Layer 6 of a small transformer language model trained on English Wikipedia (10 layers, counted from 0, width 64).
In attention head 0, each number of a token's query is one row of weights dot the token's vector x. The head spreads its attention over the tokens so far by the softmax of query dot key.

Query weights of the head. A number n stands for (n - 500) times 0.00088.
q0: 570,598,419,576,547,464,492,495,473,566,540,481,504,474,479,527,598,582,483,462,420,540,525,504,547,526,488,441,460,512,568,536,433,436,589,421,506,529,476,534,470,513,484,503,490,477,567,556,519,620,451,535,544,507,439,455,510,499,519,399,630,479,488,455
q1: 503,539,431,513,508,449,518,535,637,500,568,445,493,619,502,532,572,502,450,500,416,507,525,578,478,516,566,479,487,477,514,485,531,404,496,484,505,511,444,515,453,611,422,523,394,482,525,527,522,620,474,424,534,499,424,466,521,548,495,467,514,518,468,403
q2: 440,322,743,330,545,545,514,526,402,507,449,564,508,478,462,447,322,609,524,506,550,518,537,373,581,445,388,628,582,489,491,476,486,658,458,436,427,570,552,345,527,373,534,415,651,552,497,315,430,332,549,505,505,461,598,407,459,426,558,587,490,669,443,597
q3: 616,649,378,623,560,410,443,502,545,650,568,491,458,671,424,526,576,562,358,456,371,545,523,528,371,578,474,473,558,455,451,439,532,486,715,410,588,506,484,573,498,589,407,497,433,396,544,538,533,409,479,475,559,507,432,410,427,530,595,533,484,362,472,368
q4: 534,612,411,437,747,439,455,445,536,651,478,582,539,741,399,535,444,421,440,554,465,355,537,561,363,548,461,400,624,450,400,471,550,400,550,646,601,544,478,590,491,528,414,502,496,420,301,474,427,423,556,545,525,672,433,532,539,648,543,491,383,568,478,521
q5: 623,407,583,426,458,465,566,556,770,456,455,546,503,483,471,473,349,380,273,535,510,433,467,646,534,320,475,674,636,659,504,586,555,448,401,660,271,370,454,572,597,592,548,440,623,600,594,600,179,480,572,569,369,608,805,536,457,581,552,649,596,544,578,374
q6: 732,712,209,749,612,535,334,539,454,523,667,505,649,798,428,601,731,458,290,384,482,733,528,502,613,504,557,542,410,501,431,501,449,337,774,414,616,583,396,652,593,586,336,636,466,370,503,559,697,629,430,222,454,335,394,467,546,669,416,457,414,390,352,406
q7: 412,431,518,508,612,372,520,460,408,703,307,585,436,178,531,562,406,375,660,530,436,629,571,595,607,597,673,410,586,435,533,514,409,504,436,456,534,262,528,341,502,580,501,301,442,630,511,514,625,572,429,652,560,446,607,377,489,260,443,524,618,413,584,622
q8: 564,308,503,362,532,603,493,473,415,403,519,380,411,534,451,457,310,566,458,600,499,641,477,551,273,537,415,677,390,493,272,426,528,459,550,285,352,375,621,436,467,412,663,479,511,437,530,498,325,588,742,642,442,431,599,454,357,410,226,612,644,476,589,498
q9: 581,553,442,447,691,469,471,705,479,743,318,594,505,676,414,492,366,443,399,493,504,608,561,528,325,510,542,578,435,429,372,702,467,543,541,319,528,403,328,478,818,644,505,362,540,515,740,509,419,637,387,555,293,528,481,353,441,564,438,570,436,255,316,436
q10: 514,383,376,355,562,472,527,528,316,676,514,295,415,465,353,481,578,831,521,590,537,388,767,452,274,557,617,694,729,472,323,360,546,443,197,482,462,457,353,584,555,640,458,604,451,500,546,383,444,414,390,500,418,457,653,379,50,632,519,370,446,469,421,375
q11: 311,399,617,527,495,708,444,505,448,470,533,403,446,248,616,686,425,408,726,339,465,450,606,297,636,419,337,601,417,500,440,565,402,523,441,653,323,466,481,268,387,458,583,536,438,538,551,532,366,454,783,373,412,556,515,424,450,579,668,563,610,781,574,434
q12: 515,599,488,617,390,484,411,499,439,470,589,370,527,401,500,481,561,382,394,590,534,311,576,507,506,655,627,809,528,364,509,559,497,675,563,488,254,633,474,403,501,374,516,438,442,451,322,856,695,323,548,437,531,338,668,697,293,611,419,585,568,404,347,788
q13: 634,525,348,555,657,639,554,508,570,440,609,662,325,693,397,530,547,639,352,576,346,527,854,515,617,747,742,536,391,200,607,496,343,477,558,201,450,483,454,450,701,499,472,355,579,495,601,376,595,692,497,243,505,413,393,557,555,498,152,248,754,407,633,416
q14: 654,668,603,417,415,512,630,724,567,566,441,549,324,372,538,683,463,519,347,474,450,419,678,481,551,610,537,359,482,502,549,602,405,648,435,714,342,474,418,435,417,567,401,452,472,434,480,500,397,655,465,531,603,761,325,548,484,574,431,435,664,618,453,441
q15: 505,721,428,316,459,630,491,627,447,530,636,485,398,499,444,429,667,589,416,442,605,571,696,415,311,359,596,509,533,488,402,320,438,565,577,580,381,525,673,449,596,449,449,627,583,473,631,641,407,407,342,441,363,618,502,371,521,432,552,630,519,427,269,495
q16: 479,534,452,492,432,478,551,488,512,431,529,443,537,480,471,439,566,473,528,451,447,489,480,507,532,534,476,516,474,508,559,456,490,485,499,468,558,560,506,455,509,466,522,606,464,442,528,561,523,551,424,424,590,455,410,563,472,443,489,504,572,540,480,487
q17: 545,620,457,564,306,570,524,615,524,525,488,526,552,498,482,429,466,497,518,402,396,493,470,669,496,459,523,551,472,651,589,513,551,487,513,520,479,478,479,606,422,531,625,583,492,513,515,594,522,735,476,648,614,557,515,638,574,519,371,556,433,505,602,478
q18: 555,671,439,582,576,523,618,693,632,490,735,363,566,705,571,489,582,649,294,491,448,402,558,661,401,531,608,505,368,421,667,537,549,444,467,495,569,641,499,641,521,727,391,774,305,516,663,651,668,702,296,311,693,537,423,452,522,524,404,555,534,546,421,359
q19: 355,398,574,457,483,426,490,535,416,521,418,672,529,330,397,453,380,514,586,504,543,560,490,514,628,426,399,591,460,562,532,521,496,536,450,304,477,381,476,493,381,376,467,412,461,535,507,605,503,630,446,689,434,591,574,599,641,588,480,448,462,516,540,539
q20: 593,630,475,532,445,550,410,557,408,532,560,565,539,643,473,660,424,373,280,548,422,613,434,424,476,617,639,535,445,432,450,546,531,491,666,395,602,441,434,356,487,586,389,578,279,348,522,379,626,456,473,286,599,431,507,296,618,539,493,475,615,490,614,425
q21: 475,726,601,445,373,508,470,654,644,436,765,313,363,621,434,488,561,485,480,684,583,510,549,479,307,463,533,438,285,474,602,481,382,439,390,510,540,657,666,413,534,398,584,584,312,521,355,482,446,411,761,666,637,427,534,677,525,370,549,641,437,334,497,716
q22: 606,670,426,545,465,465,399,494,511,495,589,517,527,389,481,551,515,521,400,358,383,425,553,672,583,605,602,705,509,476,789,618,548,397,748,424,597,487,526,708,503,662,491,471,506,497,645,510,572,527,574,315,528,504,545,478,311,526,507,483,667,305,488,408
q23: 634,623,383,438,534,428,524,487,480,483,522,545,465,647,541,604,642,424,320,521,442,571,557,313,390,717,507,289,491,476,458,427,526,512,130,570,252,507,508,379,671,632,387,570,507,263,547,451,676,451,344,522,510,770,635,475,479,443,643,343,625,373,331,624
q24: 569,383,593,250,686,594,412,507,366,365,330,708,401,345,428,666,637,643,553,410,654,615,492,508,591,605,543,505,593,565,404,382,535,658,397,537,513,669,589,353,469,434,541,528,564,615,338,509,344,360,487,561,373,656,502,513,459,655,654,281,550,479,533,529
q25: 353,350,527,300,804,372,396,324,508,307,473,488,303,646,242,778,331,576,386,668,378,399,707,534,487,564,611,544,592,450,470,417,449,380,514,620,517,254,515,639,500,488,456,741,528,496,367,444,521,593,530,215,147,408,456,309,451,527,454,414,533,450,480,479
q26: 442,558,377,403,463,362,428,567,590,513,479,517,348,594,382,637,510,510,307,493,436,705,365,449,584,457,467,325,609,322,467,318,540,445,433,528,588,709,379,911,698,442,423,630,421,544,546,557,451,840,529,656,484,655,357,421,459,599,447,487,713,340,529,621
q27: 781,593,303,583,389,576,479,668,662,573,636,510,361,521,536,508,594,694,361,404,454,532,612,747,211,671,575,431,653,378,544,550,624,534,377,545,562,497,563,484,259,378,640,626,298,383,455,718,594,560,463,540,486,617,529,556,637,484,452,703,437,287,612,522
q28: 663,591,456,647,681,611,319,405,435,751,634,471,616,556,234,433,472,433,535,655,682,524,305,360,370,395,579,415,414,381,452,360,488,446,580,508,618,517,355,434,474,508,590,415,378,430,381,611,342,607,472,558,717,475,276,297,525,506,453,588,577,260,484,447
q29: 610,421,367,432,459,551,645,465,613,462,610,617,506,280,286,489,514,571,394,451,660,443,402,540,645,450,272,455,486,652,670,430,556,647,561,402,488,545,400,819,590,503,608,492,706,452,617,673,438,426,562,392,442,539,405,440,428,367,561,253,701,366,525,467
q30: 524,580,507,644,715,524,407,750,403,637,560,545,385,560,441,395,804,497,390,677,690,525,559,667,873,461,221,444,360,463,510,490,486,454,975,698,411,856,254,291,438,477,464,587,558,460,429,453,513,459,341,347,378,687,349,314,525,230,624,541,533,614,490,283
q31: 268,509,523,509,522,524,477,299,327,487,366,582,500,428,607,594,544,278,601,591,596,718,550,425,567,550,590,316,480,506,375,323,427,380,327,711,479,528,677,469,309,515,405,628,770,690,252,611,311,424,460,585,423,429,509,506,515,394,598,384,696,536,742,540

Each question shows a short text with each token's key, already scaled and adjusted for position as the last token sees it. A number n stands for (n - 500) times 0.0041.

Then comes the last token's vector x. A number n stands for (n - 500) times 0.013.

0 "tal": 177,395,421,505,550,525,632,668,682,506,466,544,542,431,595,525,535,422,553,481,498,597,245,408,634,486,444,349,377,642,404,528
1 "ked ": 358,602,506,519,643,508,694,658,543,503,499,598,548,356,507,539,458,302,592,376,522,654,154,410,577,406,470,462,356,559,418,466
2 "with ": 452,627,498,511,638,470,708,663,549,536,482,624,555,369,500,537,388,364,600,348,512,643,165,400,533,379,468,501,365,537,426,472
3 "Lee ": 665,726,478,573,643,497,720,719,577,493,522,554,500,334,465,538,344,408,614,334,570,649,145,324,529,467,428,430,408,657,349,473
4 "(": 671,704,442,584,659,482,713,648,575,507,452,580,543,342,464,563,515,521,545,343,596,624,170,354,536,370,431,458,391,560,376,477
5 "Mor": 526,691,423,590,708,518,754,651,672,439,467,507,525,335,481,535,754,478,667,333,580,645,168,342,563,442,459,411,343,685,386,462
x: 591,515,284,508,524,525,548,480,243,448,442,453,414,586,447,758,703,499,522,657,510,618,336,468,460,553,526,493,462,587,339,562,409,446,530,558,584,393,505,385,572,796,507,431,456,523,400,597,432,566,439,465,679,412,452,390,549,586,517,404,493,495,490,397
Which two tokens does the last token look at most, in order? 3 "Lee ", 4 "("

0 "awa ": 341,497,533,541,645,499,714,700,537,483,520,582,558,347,491,518,622,266,578,348,521,637,119,372,559,444,462,450,381,613,358,471
1 "Da": 271,426,484,510,697,512,706,712,653,411,527,533,548,319,488,532,357,305,673,302,545,643,168,358,528,426,422,430,433,715,358,454
2 "ur ": 477,684,455,568,622,517,709,698,557,472,504,562,516,347,497,544,263,360,550,364,551,627,149,342,544,451,423,426,386,632,376,515
3 "Aut": 804,617,415,538,618,534,730,735,629,439,475,536,515,369,450,482,334,363,660,338,546,678,145,319,578,426,432,313,361,675,367,486
4 "onom": 835,687,385,539,654,582,757,718,706,464,473,597,505,333,493,549,734,439,565,339,553,636,126,353,612,440,391,314,334,674,294,520
5 "ous ": 554,675,456,570,624,519,714,685,546,472,517,578,546,339,499,545,682,627,567,367,564,653,148,386,569,431,448,441,378,590,411,504
x: 604,479,318,583,526,570,423,550,487,532,535,437,476,525,402,596,461,511,520,421,576,524,473,463,423,567,418,434,571,611,737,505,404,507,445,484,521,528,588,366,455,552,472,554,402,454,511,422,535,515,416,500,452,539,502,283,508,485,542,487,78,536,505,548
To which token does the last token give the most attention? 5 "ous "

0 "b": 135,391,409,560,593,544,657,676,692,514,508,556,570,361,507,555,601,337,602,369,508,605,164,339,561,451,349,332,337,691,410,495
1 "ig ": 306,619,498,547,639,513,704,685,558,492,517,579,545,361,510,528,413,299,564,370,529,640,137,377,560,447,443,436,360,603,382,500
2 "piece ": 462,692,513,526,646,507,688,667,543,506,505,596,561,348,486,549,354,363,552,385,579,615,200,379,542,415,459,437,367,576,411,504
3 "of ": 572,660,477,529,617,474,696,640,542,541,501,623,555,359,475,552,396,439,597,351,528,634,181,409,551,391,478,505,367,557,429,480
4 "ice ": 734,763,446,594,663,529,738,679,612,506,530,587,569,330,517,553,555,514,598,361,609,646,152,327,525,433,420,427,297,615,335,438
5 "so ": 559,703,441,622,677,539,720,652,591,497,507,574,581,331,500,530,622,588,591,330,558,654,148,397,568,410,496,466,358,602,392,463
x: 563,536,373,649,484,523,354,548,514,494,563,537,395,553,361,516,532,572,506,541,513,497,535,514,488,556,464,433,484,686,561,440,387,501,486,511,473,495,620,428,510,505,523,587,419,397,453,385,453,529,371,452,472,507,485,332,478,556,453,380,162,681,563,682
Which token does the last token look at most, and with what share of its attention? 5 "so ", with about 30%

0 "ag": 146,416,419,516,594,537,677,677,714,451,450,554,521,392,555,511,562,352,564,404,532,568,217,346,576,476,398,344,328,621,340,478
1 "ur ": 327,607,511,530,634,509,717,669,538,472,492,600,547,347,508,546,435,295,567,352,542,636,149,372,551,415,446,450,364,591,393,500
2 "is ": 441,643,521,565,644,502,715,655,554,488,443,621,570,354,477,535,422,338,603,300,572,626,162,376,539,355,528,477,360,561,380,468
3 "the ": 566,640,500,549,656,486,712,656,558,494,506,585,551,367,452,546,394,419,582,315,563,617,155,394,565,401,463,511,390,544,426,490
4 "only ": 631,693,467,610,621,523,681,626,573,489,512,576,568,355,504,579,549,509,553,372,586,643,200,355,573,398,455,434,368,525,384,482
5 "M": 552,681,366,626,702,505,715,708,648,433,511,578,556,348,453,554,800,496,629,288,610,660,179,305,488,410,341,397,336,676,334,464
x: 633,618,329,754,549,428,457,428,370,388,482,521,671,453,463,824,440,479,759,540,397,666,534,541,532,417,366,378,336,545,299,480,496,426,520,431,520,509,524,502,521,689,478,565,292,513,492,511,530,491,448,530,607,545,562,355,566,521,503,457,426,520,485,531
Which two tokens does the last token look at most, in order? 5 "M", 3 "the "

0 "at ": 355,458,511,524,650,500,721,674,591,521,489,605,573,345,526,547,618,255,611,293,537,643,119,339,556,361,472,455,324,619,375,476
1 "a ": 368,553,512,544,638,491,713,645,560,505,499,615,563,363,469,529,478,333,591,318,529,632,167,386,525,414,445,502,390,560,400,472
2 "w": 516,538,436,599,664,555,688,723,660,516,509,582,592,392,532,548,159,288,620,321,613,580,109,334,506,361,338,376,319,676,345,392
3 "are": 783,653,360,565,657,523,684,692,682,482,501,607,592,370,479,549,390,325,541,362,564,590,140,354,546,452,402,399,300,678,320,509
4 "house ": 705,790,474,589,648,535,691,669,591,485,489,592,572,334,499,554,555,549,565,371,611,609,159,351,542,419,436,426,344,621,362,481
5 "and ": 569,698,452,568,634,501,703,645,569,496,494,579,571,350,486,550,585,608,584,363,561,640,193,384,534,394,487,506,386,548,403,490
x: 535,555,373,584,532,547,362,569,428,458,465,431,465,517,425,507,439,509,426,428,506,539,499,428,544,501,520,440,582,610,619,432,357,524,435,601,565,521,621,452,475,562,518,627,384,433,453,437,467,468,456,466,447,519,548,344,478,440,521,417,80,561,599,581
Which token does the last token look at most, and with what share of its attention? 1 "a ", with about 40%

0 "/ ": 233,451,417,527,691,538,723,677,613,496,547,597,576,320,497,582,646,272,634,267,554,659,88,321,582,430,381,399,313,678,394,481
1 "and ": 370,568,496,548,640,500,714,655,555,491,489,577,562,336,488,552,470,296,600,328,540,658,133,383,548,398,465,493,374,571,398,493
2 "//": 449,573,454,516,693,458,693,698,564,468,433,598,538,318,452,560,348,342,617,309,595,612,201,352,533,397,449,458,410,590,401,484
3 "u": 807,579,346,626,649,563,706,718,638,457,504,572,563,302,462,519,348,352,632,341,572,599,200,313,555,437,351,378,318,639,322,436
4 "//": 692,671,389,561,650,473,669,694,595,480,449,586,529,328,446,552,571,469,532,359,588,577,211,349,557,446,418,420,407,613,407,517
5 ", ": 557,675,446,576,651,499,690,661,596,486,476,545,554,316,453,523,642,605,569,342,608,624,182,413,559,443,455,482,387,570,359,511
x: 572,595,319,507,568,484,288,620,430,467,399,455,494,620,428,573,439,521,484,536,486,570,471,395,532,532,495,403,528,588,557,445,391,657,410,442,545,527,533,401,542,500,439,656,448,474,516,566,453,495,351,470,409,509,504,315,526,564,532,454,130,535,534,494
To which token does the last token give the most attention? 1 "and "

0 "the ": 392,469,543,514,671,497,713,665,551,499,511,589,546,358,466,526,605,327,574,319,549,618,125,394,565,415,441,502,382,553,405,486
1 "pre": 275,453,492,540,673,573,667,737,659,511,503,544,588,369,477,522,313,352,627,320,555,611,190,389,526,451,453,384,331,618,346,494
2 "li": 552,536,450,540,575,535,676,616,648,472,463,594,613,376,534,493,201,328,604,366,524,635,196,421,594,442,421,384,266,653,333,521
3 "min": 875,604,373,530,595,551,716,663,663,500,490,572,615,355,574,542,374,358,568,446,539,630,176,350,587,441,372,313,296,669,392,551
4 "ary ": 710,765,453,568,641,539,693,666,585,480,529,579,580,320,534,533,564,551,566,390,577,646,183,367,577,434,406,438,327,604,394,490
5 "round ": 553,753,434,640,633,537,710,643,585,503,541,582,632,327,519,545,732,602,578,391,599,643,137,308,537,424,408,415,310,645,393,448
x: 558,445,316,492,399,514,314,640,442,517,551,417,370,489,513,767,639,556,588,471,532,472,487,405,460,638,506,464,506,572,580,449,439,281,497,415,585,515,589,447,541,495,518,541,451,417,442,354,492,552,485,549,552,387,490,374,481,515,576,462,167,489,510,712
To which token does the last token give the most attention? 0 "the "

0 ") ": 395,462,533,506,660,488,696,666,524,490,474,605,572,366,468,535,589,312,584,331,556,672,105,403,554,419,462,495,385,584,372,514
1 "| ": 313,517,493,564,701,485,728,657,566,465,479,613,568,337,486,559,423,277,619,254,567,685,44,338,559,395,424,461,352,630,394,506
2 "202": 531,536,424,580,729,499,739,644,608,460,486,591,546,356,486,567,285,300,597,319,537,656,118,365,558,456,465,435,299,714,396,510
3 "3": 766,630,412,627,703,549,744,663,641,425,504,591,565,358,433,552,365,319,608,295,544,694,121,277,546,413,417,366,310,710,382,500
4 "–": 757,685,331,682,621,563,667,646,646,466,517,523,586,347,504,535,670,436,546,391,616,615,120,335,554,453,388,374,295,656,351,480
5 "24 ": 538,714,382,654,666,531,736,661,583,499,494,564,554,315,476,600,785,572,528,329,568,660,74,293,612,472,385,414,347,680,377,473
x: 495,524,312,607,552,463,354,568,503,576,520,501,393,558,463,786,581,571,531,360,555,595,481,470,512,476,535,457,456,474,641,598,508,349,443,558,419,525,493,250,527,494,450,416,439,510,431,338,469,559,364,548,651,499,444,357,508,507,517,496,211,461,594,631
To which token does the last token give the most attention? 0 ") "

0 "z ": 365,508,538,517,662,497,717,702,530,493,510,593,542,347,486,522,617,269,578,333,533,647,134,375,535,425,450,471,357,605,373,485
1 "Su": 295,474,502,533,623,526,702,741,580,446,494,557,546,363,460,500,365,334,680,334,487,624,231,318,487,417,435,397,393,652,403,493
2 "ł": 526,532,417,530,676,512,720,751,655,452,516,534,505,350,485,531,161,285,631,340,502,681,103,334,577,473,400,406,406,716,366,469
3 "ó": 831,603,391,581,660,532,724,736,649,460,514,534,482,360,492,512,338,351,595,332,500,632,149,303,581,535,360,360,341,661,342,499
4 "w ": 737,740,423,580,629,497,699,690,563,499,501,565,532,340,497,534,597,522,527,361,595,629,128,331,556,455,393,411,344,647,376,480
5 "(": 578,681,415,604,645,485,716,646,585,487,446,571,549,335,467,556,674,593,522,341,605,621,172,343,538,379,412,445,372,571,376,477
x: 582,549,434,548,602,477,393,627,395,515,466,524,447,568,419,637,481,521,589,533,459,559,542,380,485,557,606,427,413,452,470,489,349,521,476,567,491,546,669,371,540,469,480,591,316,502,578,472,405,494,368,478,441,502,548,426,495,449,547,552,93,505,533,496
To which token does the last token give the most attention? 0 "z "

0 "from ": 416,484,547,498,625,478,703,659,528,519,493,609,565,374,503,536,593,309,596,341,500,653,148,403,566,361,487,498,375,568,411,504
1 "position ": 306,602,535,540,727,547,731,669,613,458,509,596,604,332,539,551,418,230,612,331,544,674,159,343,573,382,434,430,318,629,362,478
2 "17": 521,575,420,602,703,575,731,649,689,474,539,619,616,358,471,590,164,267,642,299,570,658,128,303,542,438,376,370,263,718,349,435
3 "–": 788,690,376,659,651,561,699,658,631,493,534,548,624,361,514,534,341,344,604,374,582,664,84,341,553,443,394,408,257,725,320,493
4 "18": 810,707,326,637,667,578,707,651,676,499,546,628,590,390,473,557,680,413,516,364,546,622,117,321,559,466,336,372,322,735,336,474
5 ") ": 553,684,449,565,632,483,697,660,527,483,466,593,578,365,486,540,622,584,572,353,570,672,136,404,557,424,460,489,385,588,382,517
x: 515,553,366,508,534,530,337,581,491,487,468,508,416,588,448,500,399,518,537,363,436,542,486,476,506,568,455,268,574,616,608,516,351,561,424,495,611,577,525,346,450,456,497,602,435,471,403,416,547,566,416,526,489,552,489,351,550,426,541,552,139,534,526,558
To which token does the last token give the most attention? 5 ") "

0 "divided ": 426,479,562,505,598,515,614,580,537,459,474,575,554,399,463,551,534,389,547,373,611,630,299,460,524,395,485,443,361,545,426,433
1 "into ": 366,559,538,530,618,518,703,623,571,516,483,611,549,318,483,533,461,328,598,348,551,667,211,383,528,409,457,500,349,536,408,473
2 "\"": 473,563,479,546,631,498,673,670,534,492,480,596,507,345,471,522,388,405,543,357,586,592,244,381,561,432,474,456,402,541,453,515
3 "mas": 804,548,439,563,685,515,703,732,698,485,513,543,562,384,494,516,376,367,596,299,632,618,148,354,609,420,436,342,337,707,372,482
4 "cul": 795,661,349,560,607,555,686,662,699,469,455,579,555,374,556,516,725,437,524,415,494,634,217,362,650,483,373,361,305,642,332,538
5 "ine": 458,631,372,552,565,526,621,684,709,523,522,589,540,378,501,516,812,506,416,433,579,567,217,421,591,485,396,342,386,628,351,543
x: 611,429,285,515,557,494,264,556,557,503,593,429,514,587,472,741,549,418,508,503,519,360,512,533,491,561,648,505,488,565,440,533,563,377,539,481,748,623,383,434,474,661,176,598,323,498,472,371,585,449,469,392,511,548,385,498,428,571,565,486,491,479,351,432
Which token does the last token look at most, and with what share of its attention? 2 "\"", with about 50%

0 "while ": 392,466,529,509,687,513,712,649,578,499,479,601,580,357,531,525,596,281,625,313,517,670,114,375,564,398,470,502,356,568,393,473
1 "the ": 356,534,529,520,670,488,720,665,548,505,508,592,539,363,459,536,463,339,578,319,546,629,121,397,567,408,445,501,383,548,413,484
2 "police ": 467,707,555,537,653,550,753,698,582,462,521,570,579,343,512,546,315,300,627,336,568,654,143,357,546,419,472,470,354,645,341,426
3 "officers ": 587,761,564,563,657,543,732,685,566,479,503,557,558,361,509,550,391,424,608,365,596,618,169,367,506,409,508,477,361,607,367,414
4 "attempt ": 696,764,463,595,633,546,683,674,573,495,508,571,604,364,540,546,565,511,604,410,547,658,181,367,555,365,475,395,360,632,378,453
5 "to ": 550,715,461,570,624,527,709,598,622,516,457,505,558,371,510,545,589,586,625,364,540,638,215,414,539,372,548,478,350,615,404,429
x: 539,552,346,476,551,399,480,495,462,511,484,409,385,377,451,440,420,505,542,370,509,517,542,429,462,401,511,485,480,713,523,484,324,512,501,677,550,493,589,425,636,549,429,578,320,331,353,505,410,642,446,370,525,445,507,453,465,559,391,527,281,534,519,673
Which token does the last token look at most, and with what share of its attention? 0 "while ", with about 30%

0 "Sz": 123,419,342,507,635,530,668,737,721,474,486,503,485,369,504,516,631,334,633,347,553,582,217,285,563,528,300,361,364,690,319,502
1 "c": 199,486,323,540,619,554,637,683,712,514,499,504,512,412,459,524,197,338,579,339,536,569,217,294,549,517,288,330,325,703,339,487
2 "z": 561,560,330,520,594,518,659,725,730,486,506,507,519,386,476,526,102,308,556,352,552,554,204,315,583,513,340,341,335,720,336,480
3 "ec": 887,594,293,554,591,532,638,698,718,508,488,509,502,395,490,509,374,396,475,416,568,573,215,330,576,509,361,296,345,686,365,509
4 "in": 784,639,326,544,546,555,650,678,712,510,501,544,522,384,516,534,735,434,437,433,514,577,238,346,597,511,370,328,384,651,383,540
5 "; ": 565,671,418,563,648,468,705,663,570,494,496,559,551,355,488,533,669,585,518,341,586,629,137,382,555,411,422,470,382,603,409,498
x: 517,561,461,566,586,548,319,637,446,533,412,522,381,586,434,496,494,439,532,459,455,580,500,451,457,492,503,423,501,519,599,479,346,585,407,524,531,588,635,395,509,504,450,553,421,470,495,468,547,530,417,472,475,567,486,398,519,456,558,448,48,469,520,491
Which token does the last token look at most, and with what share of its attention? 5 "; ", with about 90%

0 "ur ": 364,503,534,519,645,507,721,671,535,477,499,607,558,347,495,546,614,277,576,335,535,640,145,374,543,408,444,462,363,587,388,492
1 "on ": 348,575,531,518,646,480,719,677,562,529,501,612,560,354,491,555,463,296,608,329,522,641,148,376,548,380,470,481,357,575,399,471
2 "the ": 448,604,519,537,662,488,717,663,547,499,513,587,548,367,463,533,366,368,582,323,550,617,135,396,566,409,454,507,388,556,412,487
3 "west ": 698,704,474,566,647,534,706,647,566,435,497,565,578,316,496,576,353,414,582,376,618,640,156,378,562,424,426,416,348,607,366,456
4 "side ": 707,743,479,589,681,497,690,675,592,469,530,572,612,329,498,554,586,499,616,360,613,620,139,353,551,445,449,415,333,611,382,460
5 "of ": 557,671,440,557,607,489,696,630,550,536,516,610,564,356,479,553,644,563,582,356,527,643,182,380,550,405,482,492,358,565,423,482
x: 604,380,398,499,584,513,344,588,515,447,460,427,484,489,479,661,452,583,506,419,599,596,520,442,566,495,531,475,495,519,643,362,339,584,461,541,600,525,533,368,479,550,468,577,387,535,431,488,506,655,518,446,510,493,538,433,431,469,460,483,106,531,566,582
Which two tokens does the last token look at most, in order? 2 "the ", 1 "on "

0 "(": 329,483,456,550,673,498,717,658,600,494,445,600,566,312,456,563,628,281,601,295,592,616,141,337,545,378,388,438,348,586,358,476
1 "m": 191,453,406,565,696,575,722,708,679,497,496,576,604,316,458,565,264,298,652,303,579,625,132,345,514,403,301,388,263,705,341,441
2 "az": 536,591,356,599,614,534,685,726,696,481,476,549,542,331,477,505,118,299,617,360,548,577,160,311,604,435,393,339,312,701,340,457
3 "ow": 837,643,372,582,630,549,692,715,721,521,497,545,559,371,515,536,372,350,538,406,599,587,136,356,597,445,393,354,322,685,323,484
4 "i": 765,652,354,576,601,502,699,690,665,444,496,577,541,338,468,542,693,407,527,389,559,576,169,336,596,469,392,369,365,682,335,534
5 "eck": 474,693,342,606,643,538,665,719,739,511,504,543,542,383,456,509,863,488,442,401,600,558,147,349,581,503,353,355,320,671,319,525
x: 613,624,299,629,566,542,260,484,508,609,550,508,374,553,603,857,508,501,515,617,545,432,451,466,592,591,603,506,475,523,433,533,594,430,506,453,576,569,372,548,523,779,201,549,241,534,428,516,525,407,439,450,642,460,471,394,516,496,624,444,487,537,406,538
To which token does the last token give the most attention? 3 "ow"

0 "t ": 390,509,529,515,650,492,705,679,534,507,508,602,549,355,483,542,603,285,564,361,535,642,155,400,545,403,459,477,369,584,393,476
1 "Sz": 156,446,400,518,716,534,735,767,664,445,478,555,496,324,508,540,282,292,672,300,587,637,136,282,565,438,300,376,315,689,310,444
2 "c": 589,501,310,551,647,538,622,669,693,531,516,530,493,412,437,527,123,362,570,324,552,568,241,312,533,514,282,365,350,698,340,448
3 "z": 864,587,318,532,623,499,665,728,717,500,516,519,498,375,467,540,340,339,541,328,567,547,195,328,584,513,322,363,341,719,327,448
4 "ec": 801,586,287,559,621,519,637,704,715,524,503,527,480,386,468,512,763,420,435,401,600,566,212,347,574,513,355,315,360,689,354,486
5 "in ": 558,712,411,604,604,520,711,678,575,532,482,566,514,313,497,555,732,642,523,381,566,646,132,345,575,430,425,420,371,646,380,498
x: 587,521,263,494,563,567,340,611,436,615,546,347,410,473,450,655,430,588,482,469,533,574,474,471,471,484,529,423,538,542,587,530,389,453,424,487,507,519,514,313,586,507,292,549,409,485,472,389,472,563,449,463,369,505,509,380,513,523,531,523,120,555,524,525
Which token does the last token look at most, and with what share of its attention? 0 "t ", with about 50%

0 "| ": 319,425,505,545,712,477,734,670,563,480,485,615,574,331,494,563,623,281,629,258,556,678,25,340,566,393,413,458,339,638,387,493
1 "5": 266,470,423,610,761,549,746,653,633,445,497,605,586,313,443,603,321,287,646,274,599,674,100,260,553,429,394,392,306,708,365,486
2 ",": 505,593,383,657,679,523,691,667,626,462,520,639,566,312,518,585,196,318,627,304,583,597,97,326,590,450,395,422,308,708,342,526
3 "000": 787,625,347,601,678,546,737,698,676,435,544,641,595,350,479,532,362,334,583,339,552,621,103,334,561,482,398,398,301,715,384,495
4 ",": 769,679,342,661,618,513,669,680,629,464,523,642,554,337,517,574,643,451,547,369,569,571,129,344,584,490,386,408,320,669,353,536
5 "000 ": 522,689,416,626,648,543,740,664,595,482,480,579,583,328,505,605,747,580,545,371,594,653,131,306,575,466,420,414,344,648,414,459
x: 558,560,263,673,511,491,512,604,539,533,543,499,494,550,449,733,445,552,477,407,608,500,529,392,497,598,436,476,512,567,615,589,366,421,462,544,591,506,536,323,537,589,494,432,522,509,449,313,521,516,378,529,584,546,514,312,518,504,549,508,168,428,467,641
To which token does the last token give the most attention? 0 "| "

0 "from ": 416,484,547,498,625,478,703,659,528,519,493,609,565,374,503,536,593,309,596,341,500,653,148,403,566,361,487,498,375,568,411,504
1 "the ": 360,538,531,522,664,488,715,661,549,504,513,593,545,368,463,533,470,338,580,323,543,625,128,401,571,409,449,506,391,552,407,490
2 "pre": 536,513,473,552,678,572,678,741,662,507,506,549,589,371,474,528,208,341,630,319,555,623,179,390,529,446,461,386,336,626,340,491
3 "li": 780,604,435,550,575,535,680,622,648,473,465,593,618,384,538,493,382,355,596,373,517,639,190,427,598,442,431,389,266,660,326,525
4 "min": 810,652,360,536,606,546,719,669,658,501,495,576,620,357,572,543,747,411,544,451,539,632,168,356,591,441,378,318,295,677,387,555
5 "ary ": 559,722,443,578,639,536,692,665,582,478,526,582,580,324,532,536,703,657,554,397,577,647,185,371,581,435,411,444,330,602,390,499
x: 532,491,337,531,456,550,403,557,603,551,578,383,402,491,456,690,507,590,586,493,494,517,513,414,486,486,441,436,580,624,712,440,427,377,445,461,627,454,558,477,492,459,470,528,308,449,467,398,500,474,385,435,504,548,473,311,520,477,527,432,122,520,500,582
Which token does the last token look at most, and with what share of its attention? 1 "the ", with about 50%